Layer 5 of a small transformer language model trained on English Wikipedia (12 layers, counted from 0, width 64).
A neuron's activation on a vector x is SiLU(gate . x) times (in . x), where the dot is the dot product.

Input weights of the MLP neurons that the questions are about. A number n stands for (n - 500) times 0.0011.
n8 gate: 440,730,503,358,548,438,451,600,463,467,381,373,475,304,813,349,578,303,504,596,453,580,329,571,478,590,482,529,633,343,528,504,507,220,475,278,683,608,389,383,568,634,328,456,261,405,403,504,413,273,463,504,504,449,574,698,598,562,557,511,504,633,632,638
n18 gate: 695,337,567,274,401,662,584,548,352,388,598,131,537,418,614,344,623,442,381,431,512,288,547,659,538,549,365,403,784,492,504,702,359,738,622,450,476,162,600,508,418,665,414,680,631,601,350,308,478,470,378,435,426,449,500,547,467,546,581,475,402,203,488,735
n21 gate: 689,401,697,317,660,512,301,668,307,551,447,333,655,525,382,339,496,556,710,538,582,509,672,233,570,691,321,530,614,620,467,644,521,289,496,584,586,521,582,340,415,529,373,298,731,496,250,274,438,271,417,356,389,395,383,221,315,435,366,500,246,684,563,319
n38 gate: 496,508,355,557,447,439,461,420,650,540,747,481,584,433,297,716,622,444,623,582,444,384,312,541,723,630,476,536,504,577,759,535,558,425,293,639,234,508,481,461,717,279,193,425,601,488,742,418,608,484,682,672,540,273,512,385,356,403,562,488,622,561,268,406
n59 gate: 472,292,356,361,549,245,559,684,288,603,641,393,849,412,583,652,303,353,385,509,524,566,408,539,486,328,428,452,481,749,309,862,637,726,389,510,464,81,545,454,186,304,375,349,347,518,577,403,383,230,438,352,612,514,537,694,260,529,707,577,384,514,519,534
n86 gate: 426,330,378,352,320,303,311,374,560,707,570,393,443,330,777,315,504,473,652,367,425,455,477,605,404,396,473,466,512,649,580,455,365,567,559,385,356,569,728,422,712,500,415,415,504,661,522,360,340,469,527,690,324,481,434,278,594,405,452,366,563,508,659,302
n90 gate: 352,648,434,792,636,582,312,162,342,461,536,406,444,700,313,423,451,544,394,555,383,326,460,478,363,526,640,496,469,321,483,547,588,663,610,764,397,334,629,496,285,571,910,353,715,529,520,433,334,535,395,500,723,434,420,366,608,526,297,341,308,540,692,598
n91 gate: 658,601,612,606,388,431,359,851,231,456,641,385,670,421,409,766,331,537,642,318,346,451,471,471,356,516,459,566,554,574,167,518,539,669,365,875,461,423,481,607,595,449,536,637,516,570,528,571,378,475,369,237,552,389,551,654,451,488,287,533,492,632,428,488
n140 gate: 291,328,564,331,348,584,484,668,665,462,952,623,827,599,377,858,368,672,562,566,638,563,650,470,342,401,695,581,607,379,476,681,394,635,283,564,484,536,348,406,504,605,430,339,500,484,398,504,500,243,542,491,508,419,463,344,416,441,475,317,434,534,648,384
n163 gate: 508,492,553,582,356,323,435,542,734,555,683,579,690,395,512,475,528,600,760,442,452,433,370,422,286,367,721,460,464,531,696,594,500,500,682,301,617,587,720,574,567,335,590,526,789,278,228,463,504,443,528,525,492,303,735,586,385,508,368,641,652,379,297,545
n167 gate: 556,390,458,505,558,463,141,450,434,513,311,326,557,496,603,473,625,773,653,731,364,469,406,559,460,634,482,434,317,403,542,467,555,541,736,247,746,253,366,371,504,483,151,504,358,292,332,554,668,213,380,450,327,345,687,450,426,513,577,571,491,799,466,352
n172 gate: 431,587,461,527,394,602,428,504,342,677,538,442,455,245,621,513,639,260,395,726,780,364,378,560,496,423,642,583,433,643,440,509,772,195,702,527,563,374,453,464,454,468,553,647,492,432,740,576,436,534,617,539,288,304,580,555,784,583,665,760,342,651,573,318
n203 gate: 872,202,406,789,560,525,686,416,627,458,350,406,490,796,393,609,251,495,544,633,427,573,575,651,595,361,521,769,728,450,671,415,30,826,709,324,406,834,849,285,436,571,510,666,204,596,621,318,489,585,283,549,531,331,540,419,208,595,449,458,572,574,490,505
n209 gate: 483,607,504,490,313,513,676,572,688,247,711,470,349,369,579,198,636,428,765,487,509,549,441,666,713,535,572,207,741,487,349,534,656,365,574,636,517,717,662,373,533,500,548,550,563,642,806,413,380,651,364,584,889,699,695,238,714,554,639,468,434,482,561,537
n212 gate: 337,655,515,483,236,553,511,206,463,381,443,395,654,756,632,624,403,456,370,481,559,627,532,541,577,492,504,356,407,397,580,251,485,405,469,578,368,470,242,547,355,362,336,496,412,676,592,467,607,585,629,434,626,504,646,226,654,263,403,262,570,415,434,284
n213 gate: 691,588,363,721,417,455,669,307,336,262,639,526,389,621,601,550,236,464,605,430,655,596,663,545,532,382,286,585,536,477,365,758,454,604,601,500,341,572,584,500,399,600,445,320,189,635,477,512,302,366,347,604,520,524,500,664,393,375,613,366,610,606,739,594
n249 gate: 781,570,368,354,319,408,308,809,552,343,686,588,505,509,314,428,392,667,623,264,542,546,467,600,524,642,922,383,783,464,473,590,496,601,360,480,315,527,629,745,474,303,468,726,387,298,495,433,380,419,735,238,450,791,419,495,407,477,595,453,660,283,341,338
n254 gate: 306,590,388,331,680,809,468,522,593,693,447,366,745,403,661,770,370,685,485,666,335,316,384,554,45,467,428,219,486,554,500,622,514,397,399,428,469,486,631,689,557,568,333,451,271,518,390,452,510,143,667,243,463,366,633,597,524,896,537,490,593,726,472,476
n8 in: 477,449,485,474,549,676,485,538,611,256,747,668,429,593,377,557,424,492,717,438,390,393,395,520,488,574,676,500,693,492,630,734,450,484,573,650,519,470,470,461,256,347,473,500,624,294,417,516,165,379,472,508,750,636,592,232,295,512,342,304,318,677,469,423
n18 in: 465,579,353,246,315,394,725,418,429,353,522,558,640,419,489,410,350,341,599,444,475,583,452,422,610,251,467,387,478,531,382,411,395,724,539,445,722,407,507,433,497,542,656,719,438,549,429,334,429,449,584,579,486,333,626,393,532,598,409,332,348,636,705,614
n21 in: 554,637,410,793,374,796,632,386,608,394,259,569,368,391,696,251,457,513,197,433,594,252,469,491,530,424,349,444,265,574,657,398,715,384,487,426,382,545,496,412,532,665,550,520,422,591,530,640,460,469,664,397,327,452,558,782,474,202,658,370,567,213,458,653
n38 in: 686,732,419,782,477,323,347,477,652,662,808,707,549,484,437,508,533,423,667,583,654,512,380,454,397,560,525,463,504,328,394,386,469,373,694,518,415,349,465,381,637,567,544,317,410,586,486,467,366,691,266,301,215,570,445,834,585,533,686,401,576,446,393,463
n59 in: 789,468,548,673,604,483,865,509,389,564,364,526,518,661,634,391,500,587,114,469,555,409,528,359,384,450,606,500,333,741,592,869,663,581,607,297,435,448,317,415,227,244,531,423,426,434,484,491,509,346,606,467,635,804,425,425,723,657,580,486,531,184,464,752
n86 in: 467,374,503,353,365,362,415,175,434,581,611,535,568,629,431,539,669,456,461,437,557,585,372,329,583,477,442,349,331,458,601,467,369,652,652,489,539,397,578,344,541,493,350,583,548,543,351,305,475,587,610,500,393,473,309,221,564,531,487,497,493,390,696,483
n90 in: 476,500,492,596,374,595,310,569,504,528,409,591,548,382,634,605,324,448,402,504,424,532,401,367,610,460,423,358,357,376,329,470,348,508,708,566,619,354,615,543,447,391,690,519,671,228,430,636,691,652,439,239,277,569,410,570,500,435,237,341,583,525,271,92
n91 in: 591,543,756,636,428,568,462,636,430,618,526,676,686,437,367,496,354,723,565,721,550,514,430,311,507,620,507,558,442,693,264,411,580,451,507,387,602,483,534,714,406,403,528,524,464,282,562,419,322,412,489,391,294,522,441,626,371,540,315,362,429,610,384,460
n140 in: 662,508,531,491,607,481,453,600,572,596,645,393,689,615,366,580,607,561,696,437,556,371,533,392,430,966,361,647,570,605,492,753,461,605,413,667,435,473,566,737,349,539,544,477,631,570,270,616,659,240,488,433,684,590,465,450,601,272,366,717,441,471,429,231
n163 in: 400,551,153,563,521,452,609,500,524,598,500,541,631,425,667,489,333,405,411,304,424,504,783,617,663,406,393,338,656,542,493,539,521,629,447,488,334,580,500,693,462,532,439,534,544,757,479,526,304,422,463,325,637,677,422,508,453,471,340,541,557,199,411,549
n167 in: 436,434,471,399,246,401,563,393,431,458,679,558,334,523,504,339,457,581,529,530,666,651,650,648,260,565,449,512,520,697,679,450,657,343,424,483,467,559,581,466,384,324,580,377,539,459,716,456,528,334,766,650,557,758,628,484,774,551,598,386,363,323,265,631
n172 in: 469,364,391,235,323,480,559,408,463,329,537,341,482,384,287,522,522,593,561,559,561,521,321,504,478,468,594,312,689,510,500,508,323,433,542,547,490,733,356,251,658,310,342,591,431,285,571,504,663,591,279,549,617,493,510,600,511,305,556,587,504,500,388,562
n203 in: 436,610,709,462,504,704,737,613,541,583,289,339,277,393,419,336,482,557,644,658,207,399,608,292,504,500,646,425,273,597,517,476,462,536,705,486,438,605,630,393,705,458,672,434,558,373,429,590,930,442,766,413,552,438,271,374,566,292,334,393,470,384,517,212
n209 in: 476,540,734,728,814,496,473,630,605,340,583,492,580,606,268,458,746,484,334,531,440,552,681,384,128,512,406,541,348,395,376,600,656,471,323,579,473,504,404,606,568,562,460,326,553,333,477,235,292,533,504,407,508,268,606,521,440,524,500,709,389,512,630,686
n212 in: 584,676,384,479,332,543,519,351,590,382,493,424,647,603,681,630,422,487,310,344,350,606,451,553,585,639,759,361,614,482,454,358,395,447,556,531,275,454,341,534,368,550,440,425,513,565,429,349,483,588,581,436,513,497,469,431,398,380,512,441,547,347,390,457
n213 in: 567,508,413,716,362,293,331,493,614,648,484,615,607,582,504,603,597,546,553,575,538,565,281,401,310,489,446,419,504,353,400,492,330,464,496,413,442,464,511,698,536,304,338,532,755,493,651,688,567,543,651,672,504,608,185,421,279,728,511,372,707,504,410,328
n249 in: 238,398,439,208,295,507,412,550,716,560,597,539,421,711,367,535,415,546,520,385,387,436,535,633,412,582,615,401,531,445,314,471,588,413,363,665,309,670,717,426,465,511,474,745,393,441,649,348,289,616,439,369,418,397,724,496,628,619,448,531,541,450,630,376
n254 in: 458,543,587,368,624,377,567,628,609,750,296,504,470,390,707,676,293,630,491,208,215,353,624,589,605,526,535,644,236,579,563,579,685,396,259,166,784,372,363,619,338,450,598,585,601,312,691,300,487,584,623,477,504,487,630,304,638,583,441,500,487,394,313,504

Each question shows a token from some text and the vector x that enters the MLP there. A number n stands for (n - 500) times 0.005.

" by": 658,584,401,296,506,556,322,548,510,790,444,517,159,479,418,561,444,431,421,538,566,493,313,630,445,632,429,554,647,524,540,436,561,659,530,564,481,538,563,596,538,620,472,484,597,520,287,424,433,400,531,557,636,783,419,374,605,342,449,415,606,602,327,644
The neuron with the highest activation: n8

"a": 322,575,406,541,480,425,673,540,703,474,418,527,387,412,315,445,471,466,533,732,463,456,353,514,352,561,437,626,499,888,378,428,692,767,444,541,482,679,471,529,580,654,747,669,593,503,406,413,433,554,541,571,598,528,586,506,434,389,529,389,545,580,530,733
The two highest activations, in order: n209, n212

" of": 705,607,426,454,478,587,443,609,505,787,520,560,348,385,535,581,352,489,397,539,587,554,388,535,441,588,451,571,631,353,453,358,685,690,532,604,581,689,555,503,632,577,552,678,510,489,400,402,355,387,630,622,532,759,378,442,562,454,375,339,386,580,214,584
The neuron with the highest activation: n91

" b": 455,608,450,493,509,274,548,360,691,686,518,494,429,340,436,634,443,471,287,622,602,428,315,634,487,367,292,451,423,741,359,172,553,408,558,514,457,450,497,478,563,666,662,569,451,423,365,428,462,412,340,589,538,556,498,344,435,553,483,579,561,583,445,471
The neuron with the highest activation: n140

"ert": 400,725,522,560,329,353,685,529,536,416,541,486,586,589,362,670,437,658,337,524,377,447,351,391,368,653,475,484,412,519,524,381,630,623,655,594,450,219,551,396,560,445,549,420,606,412,246,302,521,542,423,465,557,392,605,507,374,170,318,523,615,576,429,572
Which neuron fires most, and how strongly? n90, at about 1.1

" America": 413,625,524,420,444,396,643,492,712,528,350,607,137,468,408,495,411,481,615,566,594,571,430,468,378,382,453,534,445,688,478,338,695,703,486,512,546,364,421,438,642,815,534,677,589,448,263,416,422,460,527,662,556,597,520,458,437,399,452,481,444,538,508,749
The two highest activations, in order: n212, n140

"eth": 406,693,553,362,480,410,709,507,770,543,522,498,484,457,394,458,531,517,349,512,644,336,455,665,427,620,238,440,500,757,450,427,613,477,404,440,474,464,560,395,672,535,685,584,657,342,394,393,309,660,461,459,500,747,643,596,433,471,441,403,673,613,448,738
The two highest activations, in order: n209, n203

" a": 523,490,602,312,477,397,587,604,587,580,383,595,354,478,488,518,460,429,307,584,819,531,311,494,560,653,527,618,398,523,336,340,731,779,487,574,513,609,580,560,547,545,627,501,587,325,322,507,491,456,571,536,459,458,317,413,501,493,573,391,391,681,440,393
Which neuron fires most, and how strongly? n163, at about 0.23

"u": 323,492,583,303,507,587,756,601,742,511,576,577,474,486,549,648,421,483,493,607,495,427,418,631,545,597,365,674,446,771,381,425,753,415,565,423,547,631,382,475,521,511,814,474,548,474,434,407,388,524,572,598,385,541,703,480,379,433,619,355,556,589,537,787
Which three neurons fire most, strongest first? n254, n90, n86

" crit": 626,639,565,458,442,272,746,570,491,530,338,571,339,351,388,598,341,609,433,544,499,312,453,385,560,650,336,516,540,303,434,396,695,539,482,478,415,567,575,385,670,717,465,445,656,441,241,409,300,503,541,578,466,451,564,408,487,275,508,550,718,601,415,553
The two highest activations, in order: n21, n59

" is": 674,557,556,162,337,514,265,404,627,596,414,554,396,451,496,615,498,546,251,507,636,552,432,541,458,598,406,543,464,327,427,438,747,746,548,509,432,473,361,530,510,696,724,651,547,570,360,536,378,434,648,647,477,556,510,500,505,421,489,465,584,676,306,650
The neuron with the highest activation: n203

" acc": 363,470,557,304,528,387,505,518,683,566,331,622,476,425,565,458,403,516,281,509,524,426,350,522,473,639,461,455,595,364,323,225,513,360,541,620,470,626,498,499,503,569,542,490,490,581,221,464,199,317,581,573,514,365,428,357,373,358,521,677,694,513,429,567
Which three neurons fire most, strongest first? n59, n21, n203

"rest": 418,739,613,487,374,337,563,592,616,557,571,434,513,524,491,647,329,542,239,576,570,471,331,583,479,373,276,467,405,540,442,468,611,562,488,339,501,138,410,382,494,465,431,433,580,419,282,320,315,480,311,555,630,282,495,561,429,495,600,548,617,625,401,426
The neuron with the highest activation: n254

"ve": 526,475,427,476,496,556,703,585,585,562,594,353,500,507,404,615,489,548,45,516,578,450,278,370,411,677,459,599,673,606,490,549,500,540,618,439,614,422,333,419,602,543,550,596,474,472,258,363,317,518,453,591,506,369,492,297,470,426,482,588,509,673,482,522
The neuron with the highest activation: n18

"-": 758,520,257,423,379,399,629,557,528,624,466,443,346,480,454,463,178,428,380,674,501,562,553,616,441,602,429,595,462,416,515,294,488,578,481,644,413,475,374,610,581,464,574,545,628,522,340,443,595,392,648,542,447,706,641,510,441,440,440,386,509,672,171,554
Which neuron fires most, and how strongly? n209, at about 0.32

" for": 662,631,465,364,539,503,383,677,544,744,445,431,273,531,383,495,296,552,438,535,584,518,342,595,529,600,475,605,651,507,533,406,684,616,533,493,498,582,466,680,555,665,375,566,502,317,303,440,421,385,501,633,603,604,325,383,538,303,396,326,502,583,264,653
The neuron with the highest activation: n8

"'s": 577,598,496,324,513,461,519,561,664,578,384,523,182,528,385,475,366,464,413,541,743,502,416,486,469,445,423,507,434,591,317,366,661,917,596,533,517,606,533,500,606,715,548,603,436,385,388,429,476,487,563,612,627,624,471,480,540,394,328,288,405,523,409,517
The neuron with the highest activation: n203

" he": 586,535,530,408,427,567,458,410,786,403,566,373,374,511,489,595,458,611,353,562,632,632,515,506,486,465,310,593,409,510,354,354,590,621,420,566,429,400,624,574,551,724,595,441,615,484,212,377,510,405,487,838,412,409,525,457,503,376,467,462,561,645,315,406
The two highest activations, in order: n59, n140

"its": 605,521,452,265,367,430,541,561,594,511,453,491,422,441,298,540,610,617,416,424,697,588,461,552,335,626,589,515,556,403,428,406,774,659,457,503,549,420,364,270,508,559,494,724,525,265,247,461,417,423,605,484,580,392,332,383,374,339,527,631,549,637,532,770
Which three neurons fire most, strongest first? n249, n18, n90

"f": 398,768,443,470,407,432,631,575,598,572,552,487,416,475,489,544,316,703,512,453,458,507,424,695,545,627,396,402,589,488,338,325,735,428,524,547,410,392,273,616,609,555,798,428,552,576,360,376,310,382,450,481,572,467,551,354,407,515,502,354,440,649,471,688
The neuron with the highest activation: n91

" the": 660,508,389,347,511,467,517,618,529,574,390,479,113,442,439,587,444,482,350,521,762,453,448,430,584,520,331,588,427,486,419,317,668,824,551,597,463,636,611,524,632,650,535,585,529,422,396,512,459,489,682,529,573,587,465,427,444,483,394,453,349,653,291,483
The neuron with the highest activation: n203

" video": 635,563,472,289,351,452,580,442,611,621,351,587,209,382,258,578,496,540,304,446,524,555,493,475,414,480,340,462,655,685,449,346,673,623,452,468,448,280,433,444,564,585,432,456,527,244,353,317,392,304,639,749,462,548,564,468,466,265,429,415,556,594,413,548
The neuron with the highest activation: n167

" Mus": 467,608,677,413,630,304,639,598,571,519,439,516,449,467,441,640,482,489,401,518,440,475,549,395,647,542,366,431,414,802,451,262,532,442,708,555,421,521,463,478,669,720,672,608,598,513,309,499,395,639,458,718,493,518,600,440,324,431,433,617,634,475,447,794
The neuron with the highest activation: n167

"rist": 243,549,567,480,251,559,657,504,652,544,447,700,258,522,324,464,764,562,417,595,420,434,429,567,365,503,306,548,386,563,492,265,553,594,525,617,647,452,639,567,632,534,634,648,458,368,361,428,348,571,522,574,634,513,567,443,540,334,638,463,643,611,453,621
Which three neurons fire most, strongest first? n209, n59, n140

" Ind": 546,686,623,457,309,452,699,602,591,537,522,514,351,577,300,449,494,560,411,471,546,287,306,555,547,509,426,513,554,616,485,199,656,591,566,593,483,512,379,429,482,734,409,480,413,226,217,507,451,402,521,538,635,597,390,445,481,454,487,416,583,540,427,672
The neuron with the highest activation: n8

" W": 458,682,697,420,430,214,689,437,642,483,503,425,449,387,441,583,427,485,476,495,606,395,543,528,347,652,363,541,504,759,381,364,408,464,525,526,614,490,377,612,500,718,710,680,500,273,439,509,362,540,416,626,522,601,585,478,275,465,456,356,452,678,350,663
The neuron with the highest activation: n91

"any": 548,745,397,435,515,663,510,754,547,556,355,584,229,405,292,492,623,397,343,478,677,415,495,463,449,396,409,484,625,445,366,434,519,611,519,583,474,531,351,471,667,681,587,600,541,784,388,428,473,577,487,701,612,730,486,380,431,355,477,460,705,553,347,563
The two highest activations, in order: n254, n167

" US": 418,619,585,400,600,410,496,471,659,613,240,537,296,418,432,547,350,422,513,548,634,476,439,453,344,452,400,572,406,774,477,254,685,694,524,574,509,367,449,477,558,732,443,523,569,449,262,478,430,454,526,608,683,607,531,475,417,423,470,382,324,545,490,694
Which neuron fires most, and how strongly? n249, at about 0.2

" just": 455,654,473,368,385,509,486,532,524,581,532,464,363,502,500,644,459,601,317,436,640,466,423,440,580,675,264,609,479,286,559,421,674,717,443,593,415,733,423,530,533,616,485,650,434,518,321,516,334,239,441,704,420,514,656,306,421,326,237,539,568,484,319,527
The two highest activations, in order: n140, n59

" one": 582,548,569,237,413,575,627,528,554,603,333,535,194,425,278,597,450,440,361,470,804,507,431,536,545,504,445,484,394,643,345,408,752,602,548,674,394,531,513,488,515,612,497,585,628,385,310,435,565,411,474,738,465,454,576,300,520,520,646,607,511,574,495,635
Which neuron fires most, and how strongly? n172, at about 0.34

"s": 472,653,469,426,298,470,627,480,672,500,574,522,488,551,324,474,575,580,562,525,623,615,440,710,404,394,540,474,637,736,383,440,664,661,500,508,564,542,411,331,631,736,650,710,442,363,212,489,452,394,589,417,538,525,606,343,305,385,504,345,519,607,583,652
The two highest activations, in order: n249, n18

"ian": 621,530,609,367,433,500,494,596,694,547,291,510,383,456,310,494,473,519,518,734,499,678,402,552,492,405,387,499,599,577,362,379,592,739,532,505,453,539,571,522,656,676,433,417,521,613,331,387,470,494,457,726,637,584,543,310,374,358,682,339,536,539,384,692
Which neuron fires most, and how strongly? n203, at about 0.3